Layer 6 of a small transformer language model trained on English Wikipedia (15 layers, counted from 0, width 96).
A neuron's activation on a vector x is SiLU(gate . x) times (in . x), where the dot is the dot product.

Input weights of the MLP neurons that the questions are about. A number n stands for n times 0.0014.
n6 gate: -76 -39 137 -241 106 -89 -121 97 232 -116 -33 42 274 207 -43 -94 57 4 278 108 17 -13 96 -106 -13 173 40 -69 -73 180 61 46 -104 -212 241 39 233 -147 -285 245 -368 -83 0 -66 58 -244 -59 73 120 30 -26 21 25 -306 95 -131 208 -59 -30 29 273 -61 87 131 98 -53 -126 8 49 69 101 -35 -195 -248 -27 155 37 -202 -120 -105 -106 108 -301 70 69 82 -13 -45 -78 268 204 106 109 -226 43 -13
n35 gate: -15 -83 -8 -4 -4 -18 22 -102 15 -54 115 -22 132 -133 242 -162 -23 23 22 228 -174 -57 326 -7 -93 22 90 -32 -19 -140 144 -145 19 -272 -19 -52 240 36 0 37 -15 -49 170 -160 -112 -134 -18 0 93 -48 4 -110 11 -255 164 -18 -126 65 33 216 0 -94 179 -151 118 11 156 69 -32 14 37 4 -29 4 12 -65 71 15 89 134 -69 -64 68 -147 -18 -7 265 -325 228 225 -8 192 94 252 -22 149
n42 gate: 53 29 121 -14 -28 28 50 -147 51 -44 31 -230 -214 34 36 -152 196 181 -272 -14 24 -29 -52 46 -164 -203 34 -17 243 -82 51 87 230 141 212 -50 147 -182 45 11 234 91 35 140 94 54 143 -61 220 -53 -185 -95 -140 175 61 0 38 87 21 -128 140 22 -72 -134 67 -84 47 -3 54 -176 288 -98 -35 -44 -11 -63 112 -146 -89 -27 273 -4 40 -124 -7 -100 -62 -34 39 88 -29 35 -109 -50 142 80
n50 gate: -54 -149 4 24 -50 -124 233 45 185 48 -110 42 141 118 -84 -279 56 132 -45 105 25 86 41 -12 -25 111 -110 179 76 48 192 253 -182 174 -114 -114 63 -8 -214 -347 -182 43 100 189 -29 134 189 179 -219 0 115 -203 86 -202 152 215 49 -90 -25 -102 -53 47 139 -30 -83 -225 0 -242 -179 16 -393 141 -71 -65 -52 45 -100 -109 50 -135 35 135 -51 24 -123 303 312 -151 -8 -32 38 4 -136 110 17 -57
n125 gate: 84 86 -36 24 38 -45 -57 115 22 -77 76 63 0 72 -153 -27 72 -144 14 -39 -7 -11 117 -35 96 184 130 -37 170 -167 83 -10 -61 210 -7 -132 -203 73 -82 118 -229 -206 -106 24 135 -124 -187 -227 116 7 -29 -133 -49 109 146 31 -21 -90 -46 -24 -111 -36 281 -11 77 182 -37 190 -34 54 -147 -90 28 278 44 111 -44 195 28 -50 73 -32 133 -239 155 -74 173 57 -278 -87 -104 -102 -169 68 -81 97
n127 gate: 17 32 7 129 -94 -222 -39 -210 -36 58 -82 -24 24 -183 141 -107 47 157 3 127 140 -39 3 -201 -113 97 -11 -57 179 -37 -89 -95 -4 17 73 120 50 -114 41 17 -230 -61 14 -192 10 -46 178 -98 -85 -304 -57 -3 14 -213 -176 -41 -286 -127 0 -58 17 -53 185 -86 -216 94 -43 -168 -23 50 -97 171 -167 54 80 7 -127 116 -66 46 22 -39 265 -85 73 49 -93 0 124 96 89 31 -189 -146 119 -62
n146 gate: 103 125 130 -4 -29 -81 15 -40 232 -150 220 -217 29 -65 -7 328 -175 -87 -201 45 36 -8 22 110 127 69 -51 -102 101 35 106 -58 -187 -114 46 -11 -86 -51 -118 205 184 -84 26 64 -116 -316 69 226 -115 26 121 -66 36 -100 48 -18 58 76 186 86 29 147 -199 -204 188 -207 4 109 -11 -28 -179 -49 29 -69 -104 -113 -43 -30 -44 -88 8 19 -299 -32 -18 -15 -57 -28 157 225 -57 129 -75 -229 -104 -29
n154 gate: 60 66 -190 -52 40 190 -239 -165 -155 -157 -309 45 -64 280 66 -101 0 129 83 -164 -179 -171 139 44 234 72 124 -237 115 -180 -42 135 21 44 72 37 -120 -256 -71 -40 66 -17 -215 -90 -215 74 -80 149 28 -225 175 8 -152 103 41 189 4 64 86 -20 284 -100 91 -75 81 -231 82 -116 205 74 109 29 -89 -21 -51 -128 -164 -135 220 31 -173 193 25 -276 50 -4 -25 -167 41 66 -46 -57 -96 -74 49 -167
n159 gate: -203 -105 24 -96 -60 -30 196 -191 -339 79 26 23 68 77 -118 -54 19 166 -70 130 -93 0 -160 -113 8 -150 28 58 -65 -148 -105 170 142 105 16 119 -123 -138 -99 82 -96 183 30 -175 -97 229 -175 24 18 -131 4 335 -41 -74 -38 112 -199 48 -118 41 15 112 102 16 170 75 177 11 -80 116 116 35 -378 51 55 34 84 -19 140 54 -91 -100 -8 107 -119 103 237 90 -150 97 54 242 105 -147 -110 -100
n170 gate: -169 41 -298 119 -56 20 -78 164 104 -199 32 -133 -60 39 -20 -70 83 -157 -83 102 -71 -42 40 254 41 120 -166 108 -286 -60 186 -198 -217 36 170 57 168 36 220 124 45 8 142 -258 -214 184 -131 96 -8 241 95 -161 172 118 102 -72 -205 95 -195 40 120 108 -316 25 61 -42 -108 -36 -348 12 -20 207 85 97 -38 -127 70 -131 -28 -27 -67 62 -166 27 -19 -139 4 -155 -53 89 -12 -77 -128 157 142 32
n188 gate: -23 13 -7 124 -236 13 148 -42 -84 -17 -86 -75 110 117 89 25 174 -183 -89 -30 -10 -47 153 126 -23 -22 141 90 289 -86 113 -188 -46 -32 229 13 -36 -103 -82 -155 -17 90 85 78 -80 79 -138 28 -57 -32 0 -65 253 107 112 32 -193 73 -176 -54 -119 160 39 -67 16 212 -68 26 118 -16 -26 60 88 -78 163 -160 166 7 -108 136 227 43 40 -114 -99 -26 -113 130 26 -65 -66 19 -66 -36 101 3
n189 gate: 65 -243 40 49 217 107 97 209 154 -112 26 -96 -160 41 -163 -128 12 -298 -168 97 53 138 -34 -69 -39 148 231 -11 -62 -53 -204 120 -51 -92 77 206 -23 288 -108 243 -90 -71 108 63 241 -70 34 132 112 -42 106 -4 -95 4 236 247 225 -83 96 180 -72 -51 -207 -16 -81 -135 51 15 15 125 194 82 8 80 232 109 -96 -159 -77 55 -92 -155 114 37 -84 159 -106 48 78 15 16 61 161 4 -66 -136
n192 gate: -142 213 216 23 -199 -8 121 156 111 -125 -23 -112 19 157 -74 103 -87 16 75 -39 110 -158 30 -61 191 373 85 195 -261 -85 244 -106 27 4 190 -226 176 91 0 11 35 -24 -77 26 -155 155 -102 133 -22 80 277 -11 42 284 27 114 109 -61 -43 -109 144 225 32 162 -77 -40 26 -42 -162 37 -4 95 188 116 -85 -30 -41 62 120 95 52 -98 -20 -247 -63 148 -67 96 -101 118 -98 165 138 145 -151 45
n200 gate: 102 -134 9 16 -208 147 54 239 110 -137 40 -164 57 52 -112 -298 -371 25 56 -4 89 -160 -84 -155 70 -8 9 -169 -120 -195 4 -140 -62 208 -159 158 75 215 32 -183 -192 -211 -144 -107 -298 -41 -61 -49 12 -41 -139 -69 -134 -60 70 -16 -36 -60 -223 100 162 105 168 118 127 302 16 85 -161 0 0 -97 -205 -102 -9 -32 -47 54 -25 215 60 249 -295 187 59 74 114 -55 -150 -63 -130 119 164 29 -144 44
n217 gate: -73 -38 96 14 -198 -161 -311 15 61 -93 11 -309 26 -18 60 148 -95 87 18 -26 188 19 -126 -59 -201 77 167 -130 -78 -101 83 198 -269 -66 23 -22 127 -120 -75 -91 -217 -137 -78 -39 116 111 123 107 -11 29 -117 -110 102 64 -48 121 -183 192 -19 194 65 -87 -120 19 114 138 88 -33 25 -134 55 87 37 81 -58 254 177 -123 -159 56 -227 -123 -49 -39 -162 -204 166 144 -30 -98 -60 85 -45 -180 -63 18
n231 gate: 54 -64 243 91 302 70 111 -297 32 102 -175 210 -58 -53 -165 -134 28 -8 -19 -51 -77 100 8 62 79 -116 -70 -160 47 -91 -40 -38 -186 116 -246 83 -79 219 106 23 -87 128 -105 60 -138 -106 -77 -92 -292 4 156 8 85 -64 -16 -170 -206 161 8 11 -73 112 54 -268 -62 -336 -183 15 30 -209 15 4 -8 174 57 42 83 -4 -153 -63 65 -51 -116 -27 138 240 144 -101 174 71 80 -288 12 -171 82 11
n237 gate: -28 51 -51 246 63 -63 -93 119 -102 11 -69 -99 130 -110 -14 54 106 47 -124 18 59 51 -97 327 143 193 -34 20 129 75 152 -87 201 -4 -41 -54 -248 -147 31 -221 58 -131 -35 17 -28 82 -14 42 34 -32 -98 -194 66 -72 68 49 -24 7 7 -28 251 -159 26 -225 78 18 -58 -3 132 -206 -225 -25 25 70 -266 -279 -177 -75 -131 -47 -18 18 58 55 91 153 91 34 108 118 98 -198 -105 90 -121 -87
n241 gate: 69 -92 -153 44 -8 77 8 -304 89 34 -116 -45 -41 -120 -50 -86 63 -46 -136 -174 -109 -76 -274 0 277 -191 -95 12 153 191 -4 253 -216 273 -159 42 -67 -16 159 -211 154 -38 99 40 -157 -70 -8 57 -52 28 -59 -20 105 135 -128 77 -76 -4 -149 64 -89 -76 19 -172 -304 9 20 -61 168 126 -61 206 -209 256 56 -52 -107 -124 -115 -317 51 274 -8 -72 67 145 118 188 -42 137 55 49 -134 84 276 222
n6 in: -65 -421 -8 44 190 -81 -99 -72 -55 -43 60 154 101 -170 -78 -132 -113 75 -83 58 -292 -8 -184 4 82 -60 86 233 185 47 117 108 -107 206 -158 -111 -4 104 170 20 -70 147 -73 -43 -100 45 -164 -22 119 73 -63 -89 165 241 41 -105 171 104 94 56 -209 -158 11 -184 179 177 -156 -204 187 -218 85 -188 -73 64 81 -293 -247 288 -8 -35 76 -21 -4 40 51 -8 79 23 82 -229 -183 -69 37 -125 -65 -68
n35 in: 205 8 13 -139 222 -68 -41 60 8 47 -111 121 -52 -106 -254 12 -133 -398 -16 -37 48 -158 12 -93 37 20 -163 46 61 69 -170 -8 -173 -137 -277 210 -362 -128 -47 -84 -21 -17 -106 164 8 4 -172 166 -79 -88 -245 12 76 32 -37 -116 -123 211 -224 139 68 187 30 -8 -333 101 43 4 -35 16 -217 141 -206 156 -203 -92 -168 86 -20 116 17 201 133 138 -15 74 171 -81 82 124 -50 28 170 107 183 -107
n42 in: -51 116 87 178 36 0 -33 -180 -26 122 53 -113 -65 -99 147 -105 68 90 -124 125 -14 -22 68 145 -22 -245 -185 115 184 -139 -231 93 111 87 11 33 -7 -22 -42 -79 -30 79 113 317 -21 -136 -144 -290 170 -271 -34 -29 36 -32 -85 36 125 -25 -7 -25 129 -209 -7 -213 124 11 94 -108 -56 -275 174 75 -69 -42 -84 144 133 -166 -106 94 -4 -59 -172 -67 -45 -110 -123 -160 -118 -66 130 186 -108 97 -77 50
n50 in: 45 113 -51 180 -150 -166 -4 81 130 -179 -120 -269 162 95 -144 -86 -193 -46 -163 12 -12 -201 -4 45 346 -129 -159 35 124 -160 -42 200 145 276 39 95 -361 89 115 -271 54 -50 127 134 -12 -103 -48 -48 -91 28 172 -57 -28 -143 260 -81 -143 124 -41 -76 93 46 -102 -50 -25 -68 20 48 -175 4 -336 -13 183 64 -81 -64 -39 -16 233 198 -179 223 34 -16 -43 58 -92 -257 99 128 104 -24 50 -154 0 8
n125 in: 82 -26 -11 -81 -171 96 47 114 -182 -184 81 -259 -39 -115 51 172 -255 -37 91 62 -71 -7 -113 43 -160 11 -46 69 -251 -4 -147 352 73 -50 208 -44 7 14 0 118 121 0 79 52 134 149 110 217 -80 89 -136 -4 -106 56 -138 -71 161 99 83 -70 57 125 -23 -22 29 -160 -17 39 210 199 182 26 147 -71 15 25 -52 -280 -4 21 -262 69 125 87 -127 105 -22 14 193 -72 -63 -47 18 -33 -174 85
n127 in: -10 47 -113 34 45 -164 -168 -132 29 -48 -103 -193 31 -260 4 57 91 -18 -127 61 -69 4 -193 154 -68 -63 -11 -138 160 160 14 -65 82 -7 155 -93 -64 31 65 52 57 29 -102 68 173 195 146 4 68 174 79 -18 45 -99 -21 63 110 -284 -152 14 62 -187 255 25 -88 4 -61 246 64 77 28 180 49 242 155 49 -61 96 -124 50 114 128 58 -222 232 -43 79 -74 182 57 -65 63 -7 -115 -149 114
n146 in: -118 -77 21 159 -178 -87 141 110 -29 121 -206 4 -229 46 -44 137 -74 77 -62 225 -70 -12 47 -218 36 -8 -138 -228 -4 97 24 97 -141 12 -209 -28 101 27 -31 99 117 -57 -100 -169 230 164 94 -81 -112 -146 -61 -111 24 -158 -64 16 85 -12 0 241 -16 -20 -26 241 84 -153 -4 47 133 23 -91 138 -202 -116 -162 86 77 -108 -76 -114 -207 326 94 -189 114 -241 126 -247 -48 -303 167 20 -94 -89 136 -246
n154 in: 77 -118 -55 68 118 57 -262 -24 -123 133 -32 12 57 4 21 -137 -118 -113 -116 112 105 -156 -28 49 236 73 95 -216 162 91 101 -40 254 33 138 -54 275 -288 44 -61 0 220 226 123 -177 -178 -93 -62 48 16 -215 -127 -93 -76 -12 -89 -244 60 37 156 -316 8 -88 -59 292 -13 -90 -169 -169 -149 16 92 -414 4 -142 -194 -16 -207 -185 -145 56 4 122 12 8 -33 109 47 96 20 -80 -127 151 -8 -182 -101
n159 in: 107 123 224 121 52 -56 45 -162 -255 46 -62 56 87 175 8 -88 45 106 70 20 -8 -29 -67 -95 282 67 93 -130 69 -105 33 -55 275 131 59 12 45 43 -120 -87 24 263 320 46 -235 -209 -59 -26 89 83 -82 44 63 -66 -16 -63 -218 -235 -72 -164 4 -4 19 -37 -4 -99 -118 130 72 118 151 172 -339 -208 -83 0 54 52 -144 27 -312 40 70 46 69 221 172 229 -57 80 212 36 225 -232 80 -149
n170 in: -63 -86 48 164 -21 -296 -315 -4 -182 -4 -111 84 -104 -41 119 64 95 -103 61 161 -54 99 259 -163 153 -71 -124 -92 30 226 -60 -53 0 142 9 170 -115 -216 -317 92 21 26 42 182 95 169 215 -212 45 104 47 -121 -25 77 110 250 -29 -95 165 12 -211 -129 35 17 -210 74 -68 -17 160 -48 -108 -146 126 -96 461 -116 -77 -127 -147 -44 -149 30 -56 204 20 38 228 -144 38 4 86 54 215 9 253 -223
n188 in: -36 -200 79 23 -46 -10 40 -141 -51 -225 -65 -53 151 287 80 98 -174 -85 -26 -13 104 75 -234 -86 -74 56 -101 48 315 7 68 -94 7 132 212 -67 -3 3 58 -16 -104 126 156 112 -75 -104 101 -21 -26 53 -48 56 49 -26 114 102 87 101 -63 71 -105 197 83 -119 23 189 60 -134 215 22 26 61 30 -155 80 -33 159 -54 -209 51 155 57 37 -71 -3 -80 160 32 -60 38 -81 30 24 -162 193 150
n189 in: -33 -138 168 7 30 -13 58 157 184 -144 -151 -50 -20 -144 44 -81 -97 -10 -59 -48 30 28 -96 100 61 23 -43 -87 -27 -57 -107 244 -150 -44 -39 -102 -27 130 -114 147 -75 218 -121 81 -40 -37 119 -11 147 -133 121 -154 -13 199 71 113 164 -109 -27 151 17 207 -97 7 -40 -17 142 -205 -84 3 -104 183 -64 60 0 -43 -191 -41 -20 -80 35 20 -86 -105 183 207 -76 93 222 26 -355 -47 -31 41 -7 -3
n192 in: -129 83 -189 -40 121 -40 -25 221 -96 25 293 -166 -32 265 -98 -4 -83 -42 -205 -94 -175 -117 84 174 61 -237 -394 -337 -25 142 95 -48 -169 -206 38 -271 -82 -100 -43 -133 264 -180 -28 165 131 -8 64 179 59 237 -50 -295 -32 134 -127 -105 -8 48 -24 75 120 -75 -170 -100 -167 -38 93 -104 128 66 -40 58 -32 38 -55 -196 4 -25 -86 8 368 -25 25 87 109 -16 -25 -16 -21 -46 -62 61 46 17 -69 48
n200 in: -34 -131 243 70 180 7 50 -26 16 -126 88 60 19 51 88 -108 39 224 -103 202 -78 353 52 -60 -53 67 -271 148 99 -48 46 -63 249 -26 32 153 111 -153 18 52 188 23 238 -153 44 -259 -30 -134 253 -30 0 -75 82 -198 -61 -37 -221 -56 -110 173 216 -77 14 -162 -159 -192 -22 174 -29 159 90 39 -4 -79 -87 -134 -65 34 -42 -151 -31 88 -108 165 -61 114 -50 -43 19 -108 -31 305 -50 85 27 33
n217 in: 60 0 160 -92 -112 41 15 -78 124 185 170 -26 49 -26 -42 177 12 -266 -66 23 -107 93 33 -146 -255 -45 -64 76 251 -92 100 218 34 210 146 15 61 -15 106 22 -65 -12 30 -62 -15 106 15 41 37 232 -46 22 33 -22 84 209 -59 -85 19 107 212 89 -35 -27 249 176 170 148 0 -40 232 50 297 243 0 56 33 -8 219 183 0 -73 -132 33 101 -61 -232 50 -317 -129 -116 169 120 38 -171 41
n231 in: -9 -308 63 198 -21 -56 96 294 84 -234 -8 -185 60 -71 65 -21 -13 57 63 -44 97 80 13 -278 -17 26 -209 21 -13 91 -128 -126 -231 120 221 105 83 85 -104 -13 92 84 181 154 -51 95 34 176 38 209 -4 111 246 -376 26 -64 344 -148 -65 -160 -85 84 52 -212 -142 54 247 13 136 -12 60 -419 64 -40 -108 8 -54 -130 -121 94 45 -257 -132 104 49 -200 159 90 257 -103 -18 30 -70 -145 242 55
n237 in: -28 -82 265 -7 -139 59 28 17 76 26 68 -77 -45 65 92 37 4 211 105 -233 -72 47 45 226 56 204 111 20 -63 59 -197 -79 89 17 132 18 14 21 88 -3 -21 -115 10 175 89 -169 -144 -293 71 111 11 101 -48 214 -71 24 92 93 -102 -41 241 11 -162 -36 126 105 -171 38 264 -177 52 54 -56 69 215 14 -30 14 -56 -10 -149 -244 -143 -47 147 14 -97 63 25 7 143 192 -14 -142 -98 -154
n241 in: -66 -117 73 157 98 125 -12 0 199 156 -108 -35 218 46 -24 86 150 -109 -61 203 -93 -57 -89 70 28 -54 -95 -38 -210 -179 109 -169 -287 137 -78 60 116 81 27 70 -172 -218 177 95 -251 -52 -232 42 172 -245 -60 -12 -50 -202 -242 101 -46 27 -178 130 163 -97 -153 -189 -47 147 -56 -15 214 -15 144 129 -180 16 -33 -62 140 36 -114 -236 66 135 -89 -69 -8 -55 97 248 163 19 121 8 -133 8 245 -19

Each question shows a token from some text and the vector x that enters the MLP there. A number n stands for n times 0.0082.

"emi": -118 131 -50 155 82 -255 163 -134 1 -9 -99 -133 103 64 155 68 -71 -189 -14 -151 -104 48 11 67 -87 -121 -88 39 -168 -16 -20 -116 180 140 58 89 -141 -36 -114 32 -36 34 74 137 206 -179 213 35 36 -74 -167 -20 51 1 -77 147 134 -7 124 -268 -117 -43 97 151 32 137 -103 -22 136 -8 -168 -21 -42 101 65 -60 -36 7 21 60 32 18 69 -26 -74 7 -89 -99 -25 50 -56 -10 -50 132 -39 -122
The three highest activations, in order: n127, n188, n50

"-": -100 28 26 5 40 -114 184 23 8 9 -63 178 -139 98 28 -42 -184 -186 106 -101 69 227 -56 24 11 -5 -196 128 -167 -52 -17 -17 113 -20 -18 9 -20 -158 45 60 -7 44 55 97 99 -105 51 247 52 4 -106 -155 -65 -75 -66 -151 91 95 -121 -75 38 -61 1 283 -35 51 48 18 148 23 -35 84 -57 64 142 -27 121 12 -35 -23 -66 -122 86 -65 -21 -49 -163 -82 -42 50 -69 -63 -29 -10 -105 86
The neuron with the highest activation: n192

", ": -1 45 149 108 57 103 173 -52 -133 36 -31 -175 -191 141 -17 -85 -77 -84 -3 -162 -79 72 -31 113 2 87 -5 10 -59 -115 105 -78 150 6 -44 63 70 -57 122 -135 -99 155 -23 -254 -52 -96 90 308 112 33 -105 161 -37 15 119 -22 102 63 -57 -81 -89 -50 79 35 6 146 11 1 83 -104 88 -17 0 -20 95 47 -44 29 30 8 77 80 -145 -102 -55 131 -88 -104 -69 -155 -107 14 -32 -29 -79 -30
Which neuron fires most, and how strongly? n188, at about 1.6

"202": -139 95 -93 37 221 -60 115 -4 79 12 -167 -77 -57 -62 -123 24 -126 -143 213 -75 -83 138 -153 76 -51 -4 -88 143 -99 -96 21 -22 139 27 -4 53 -102 18 -21 -36 -120 91 38 37 36 -93 -51 167 51 140 -173 39 81 -120 -131 -100 176 71 155 -150 -37 -64 4 120 -55 70 -73 -49 -84 -48 -79 -7 45 223 93 -98 87 49 23 10 -59 -126 197 -9 66 142 -203 -40 -148 -46 62 -25 -32 176 -108 266
The three highest activations, in order: n125, n146, n159

"ic ": -32 113 102 84 148 -21 202 15 -130 24 -14 -202 -60 100 32 -44 -120 -148 34 -93 -29 -55 -97 90 -39 -89 -138 -151 -83 -68 -26 -87 53 117 86 29 -8 21 -1 -10 -34 90 18 -136 78 -230 93 233 42 85 -58 59 -13 -63 153 -116 1 -42 -39 -54 -84 -30 145 50 -82 87 -79 -128 71 -33 37 -61 -219 121 78 -136 44 4 -16 -28 -8 104 -143 -32 -138 -46 -43 -71 -243 -196 123 -60 -64 96 6 36
The three highest activations, in order: n159, n200, n188

"has ": 45 121 95 -155 84 -7 144 10 -22 99 -139 -190 -183 147 -53 14 -259 -126 6 -106 -55 48 -123 -47 -45 -49 -105 85 -164 -131 42 -31 1 -56 -34 47 85 -45 -66 -148 37 133 -3 -147 -111 -154 37 235 -54 -57 46 59 -132 7 137 -34 121 34 -12 -102 29 48 -135 98 53 25 18 -181 -16 -81 -46 47 -37 152 173 -184 -148 30 -10 22 131 51 -11 -32 -78 -1 -89 -149 20 -193 -35 -22 -30 40 -109 -9
Which neuron fires most, and how strongly? n192, at about 3.8

"new ": -48 124 -25 30 108 8 171 -34 -44 68 38 30 -100 64 24 111 -171 -112 -86 -16 -20 65 -137 85 -17 -3 -101 -53 -72 -59 -17 -173 77 91 -24 68 26 -57 -135 26 -76 87 19 -23 110 -187 184 315 45 13 -138 -69 -29 30 44 -101 -6 43 -40 -40 -44 -59 158 40 -93 38 -67 19 50 13 -91 -38 -149 3 224 62 -9 23 45 -90 47 31 -214 -136 -157 -42 -94 -123 -85 -125 9 -44 35 48 -64 -6
The neuron with the highest activation: n146

"Young ": -22 103 38 71 65 -77 -52 -44 6 -2 59 -86 -177 -41 -53 13 -242 -92 -34 -48 -105 51 -60 140 -110 -11 -100 -74 -81 -107 -12 -102 -102 69 -73 133 -48 -56 -57 -2 24 65 61 97 117 -214 115 190 13 59 -231 30 -148 31 14 -185 60 -9 53 30 -115 -123 142 28 -49 94 -1 -32 -12 -93 55 -100 -237 49 9 135 -60 93 76 10 -56 -67 -162 42 -173 -50 -68 -217 -143 -180 -5 -38 -199 9 -37 -43
The neuron with the highest activation: n146

"w": -93 214 19 -18 159 -22 239 -172 -64 3 -77 -114 -6 23 39 11 -125 -225 75 -55 102 231 -189 45 14 24 -83 209 -23 -37 145 18 29 -54 -69 75 47 -13 -56 -54 -12 54 -51 124 -26 -141 35 77 91 -8 -55 210 -41 -46 30 -135 -67 -21 77 -36 -15 -119 1 17 -3 127 183 9 160 111 -33 -79 -98 64 95 23 -194 -28 113 3 -149 63 146 48 -83 -117 -186 -61 -23 -143 -157 -86 67 156 43 -162
The neuron with the highest activation: n192

"| ": -43 116 -12 15 92 23 -134 -60 -173 102 -23 -141 -115 56 0 3 -97 -117 -18 -28 -43 41 -50 27 -103 -49 -127 -15 -109 -158 34 -74 48 -18 -26 131 172 -90 116 -55 -96 19 -37 52 115 -142 85 342 84 102 -68 43 16 -32 35 -126 37 73 -61 -90 -54 -35 -61 68 -120 118 -60 -144 -20 35 64 -104 -36 -19 156 27 -4 51 -16 -5 26 76 30 -115 -64 48 -132 -161 -141 -104 -55 -117 -135 18 8 -77
The neuron with the highest activation: n237

"ard ": -33 171 22 136 4 -130 43 -144 -11 -81 -33 -150 -184 -27 -33 -41 -147 -70 66 26 -24 101 -33 74 -105 -11 -196 -80 -148 -67 -132 -48 11 133 -26 175 -32 -17 -4 67 41 53 59 -6 154 -211 42 225 7 -16 -135 4 -137 -38 21 -57 65 -30 84 13 -41 -156 60 69 -41 186 -1 -45 48 -135 -51 -84 -181 91 -53 -117 6 -7 50 -99 -65 -105 -172 -88 -93 -33 -91 -138 -145 -173 -39 -152 -68 39 -52 -23
The neuron with the highest activation: n146

"services ": -61 189 122 38 126 -83 238 65 -171 46 -85 -56 -202 24 6 -18 -196 -72 -77 -49 -76 111 -128 62 39 -75 -136 -33 -106 -69 -41 -225 113 161 -42 37 106 -79 -19 38 -10 69 34 -177 -53 -128 113 230 69 -65 -111 48 -98 -80 69 2 9 18 59 8 -50 -107 85 0 117 77 92 14 -68 -52 61 -125 -63 71 200 -89 -53 -13 135 -13 55 -76 -102 -45 -133 34 -215 62 -175 -179 -61 -49 31 47 1 50
The neuron with the highest activation: n200

"town ": -120 97 158 78 47 -34 67 -13 -28 69 -87 -183 -52 -25 21 84 -128 -48 -12 55 -14 125 6 91 1 4 -113 -209 -131 -51 -62 -244 51 92 52 181 -126 -20 -85 90 -78 125 -29 39 92 -120 124 178 6 -6 -87 33 -197 49 14 -192 119 61 17 -157 -62 -106 31 23 -125 81 13 -3 37 -36 -35 -177 -148 114 58 -171 -80 89 61 -153 25 -74 -177 10 -107 21 -52 -262 -152 -59 -9 -155 -17 132 -18 -19
The neuron with the highest activation: n231

"197": -88 122 82 0 221 -124 209 48 64 -52 -247 62 -76 -3 -211 43 -44 -62 38 7 -89 136 -71 -12 -96 26 -141 160 -43 -40 31 -26 211 -57 8 56 -117 -15 -39 6 -184 31 87 -29 65 -39 51 148 119 123 -362 71 43 -64 -224 -105 65 9 89 -99 16 38 47 59 -39 165 41 -12 -74 -55 -32 36 -6 140 118 56 31 126 17 -91 -16 -163 89 17 5 129 -137 -109 -255 -89 -7 -135 -76 133 -89 68
The two highest activations, in order: n170, n125

"ation ": 0 127 156 2 97 -48 249 -115 -230 55 -45 32 -45 15 -81 21 -116 -92 -43 -134 -110 120 -86 -5 -56 -38 -143 -137 -119 -115 29 -137 25 176 -28 86 8 -10 54 -11 -27 159 75 -188 80 -190 -11 294 -32 46 -159 127 17 -52 -92 -41 74 83 -82 -99 -86 -8 50 1 -5 21 25 -33 60 -14 -12 -61 -196 39 138 -24 -11 -5 -32 -43 72 -76 -226 -31 -152 -11 -74 -37 -137 -93 -5 -45 -93 5 -33 81
Which neuron fires most, and how strongly? n159, at about 5.2

"7": -182 123 12 -125 193 -138 165 26 231 -26 -58 97 36 -88 -96 79 -97 -162 78 -54 -99 152 -62 -87 -129 -22 -155 88 -96 -159 83 -139 -4 114 -81 59 -111 -136 112 -8 -160 9 133 80 63 -183 38 121 0 208 -55 -84 114 -20 -135 -181 118 132 -22 -128 -30 -39 117 59 -108 140 -11 -70 87 -65 -93 -37 -145 -13 8 -12 45 -141 48 -65 -9 -97 81 -59 -23 74 -58 -128 -107 -89 11 35 -14 13 73 -104
The neuron with the highest activation: n6

"and ": -31 127 80 96 100 -54 107 -45 -113 64 -38 -24 -216 -19 -69 -27 -133 -99 128 -83 -80 111 -101 -18 -3 -25 -87 -90 -113 -107 -84 -128 77 177 -128 81 -18 -26 -11 -4 -69 191 154 -112 61 -142 60 289 -39 91 -25 25 -139 -6 -14 -102 -14 -52 15 -6 -68 -64 21 10 0 77 -24 -16 21 -96 0 -133 -114 52 101 -90 -92 -53 84 -74 -19 -41 -301 -7 -146 -22 -104 -168 -120 -153 -63 -103 -73 111 -4 -57
The three highest activations, in order: n200, n231, n127

"eg": -107 88 45 101 197 -128 177 -64 -9 -102 -69 -107 80 -44 -23 -76 -106 12 106 -22 -89 25 -159 -5 -46 -91 -160 42 -71 -73 165 -20 11 36 91 138 -144 81 59 -153 7 41 216 -79 98 -302 79 -22 -13 72 -101 106 79 13 138 -101 71 -16 56 -100 -51 -75 -105 186 -1 88 -53 -21 87 80 67 67 -281 127 85 -172 -81 -166 34 -54 10 -12 145 61 -34 -57 -14 -89 -176 -6 -104 169 -98 132 25 137
The neuron with the highest activation: n159

"201": -101 91 -89 47 153 -90 166 8 101 -19 -239 -29 -81 -11 -170 11 -144 -74 74 -16 -51 157 -67 44 -194 19 -118 102 -168 -40 -41 -29 139 53 -3 23 -57 -21 -88 -23 -68 129 124 10 38 -169 18 172 63 229 -255 -4 71 -199 -237 -99 124 100 137 -108 2 -29 67 83 -65 84 -22 -23 -79 -23 -87 82 -11 171 63 -132 66 145 0 -66 -43 -173 129 -29 46 119 -97 -105 -127 -109 36 -57 -75 100 -91 97
The neuron with the highest activation: n125

"ott": 213 122 117 -84 43 -90 204 -67 11 74 0 -44 115 -99 -21 29 -109 -62 10 -30 34 214 -111 36 -104 -23 -113 169 -76 4 125 -135 168 -4 -56 -30 -112 -21 -4 -90 -46 259 128 -40 151 -176 148 24 80 42 77 28 22 80 -153 -83 153 7 181 -116 -55 -186 132 54 53 106 -29 10 62 -76 -42 -124 -174 174 50 -67 46 -174 -51 -47 -121 -3 131 -21 -18 -102 43 -161 -169 -133 -180 79 -35 -41 15 -147
The three highest activations, in order: n241, n42, n192

"of ": -53 -65 141 191 45 29 66 -96 -191 -11 -54 -82 -57 150 38 -7 -171 -94 24 -49 22 4 41 -3 -31 19 -138 109 -107 -36 117 -133 116 -10 5 119 -72 -101 -83 -45 -6 73 48 -191 132 -111 -9 288 -97 71 -209 -82 -81 -9 12 -181 23 -20 -109 2 -59 -88 23 -19 -40 148 16 49 109 -71 -141 -78 -9 28 221 33 -15 -67 -100 -75 46 56 -120 -122 126 -3 -51 -117 -118 -80 -24 -132 -2 132 -39 -87
The three highest activations, in order: n188, n200, n170

"Dr": -57 169 97 18 106 -172 -41 -145 29 -127 83 -68 6 9 69 107 -290 -230 -45 -100 -59 -17 -49 29 -39 -11 -205 206 -86 -114 75 -41 -32 -217 -102 63 50 -136 -14 7 -13 180 206 102 -16 -97 110 88 -52 70 -200 146 27 45 144 -52 29 98 -7 -16 -46 -38 138 60 -62 172 21 -102 30 -85 152 55 -63 58 107 31 -132 -2 29 31 -128 -118 137 -67 -136 12 -86 4 -90 -70 -97 -135 -161 -53 -68 -152
The three highest activations, in order: n217, n188, n241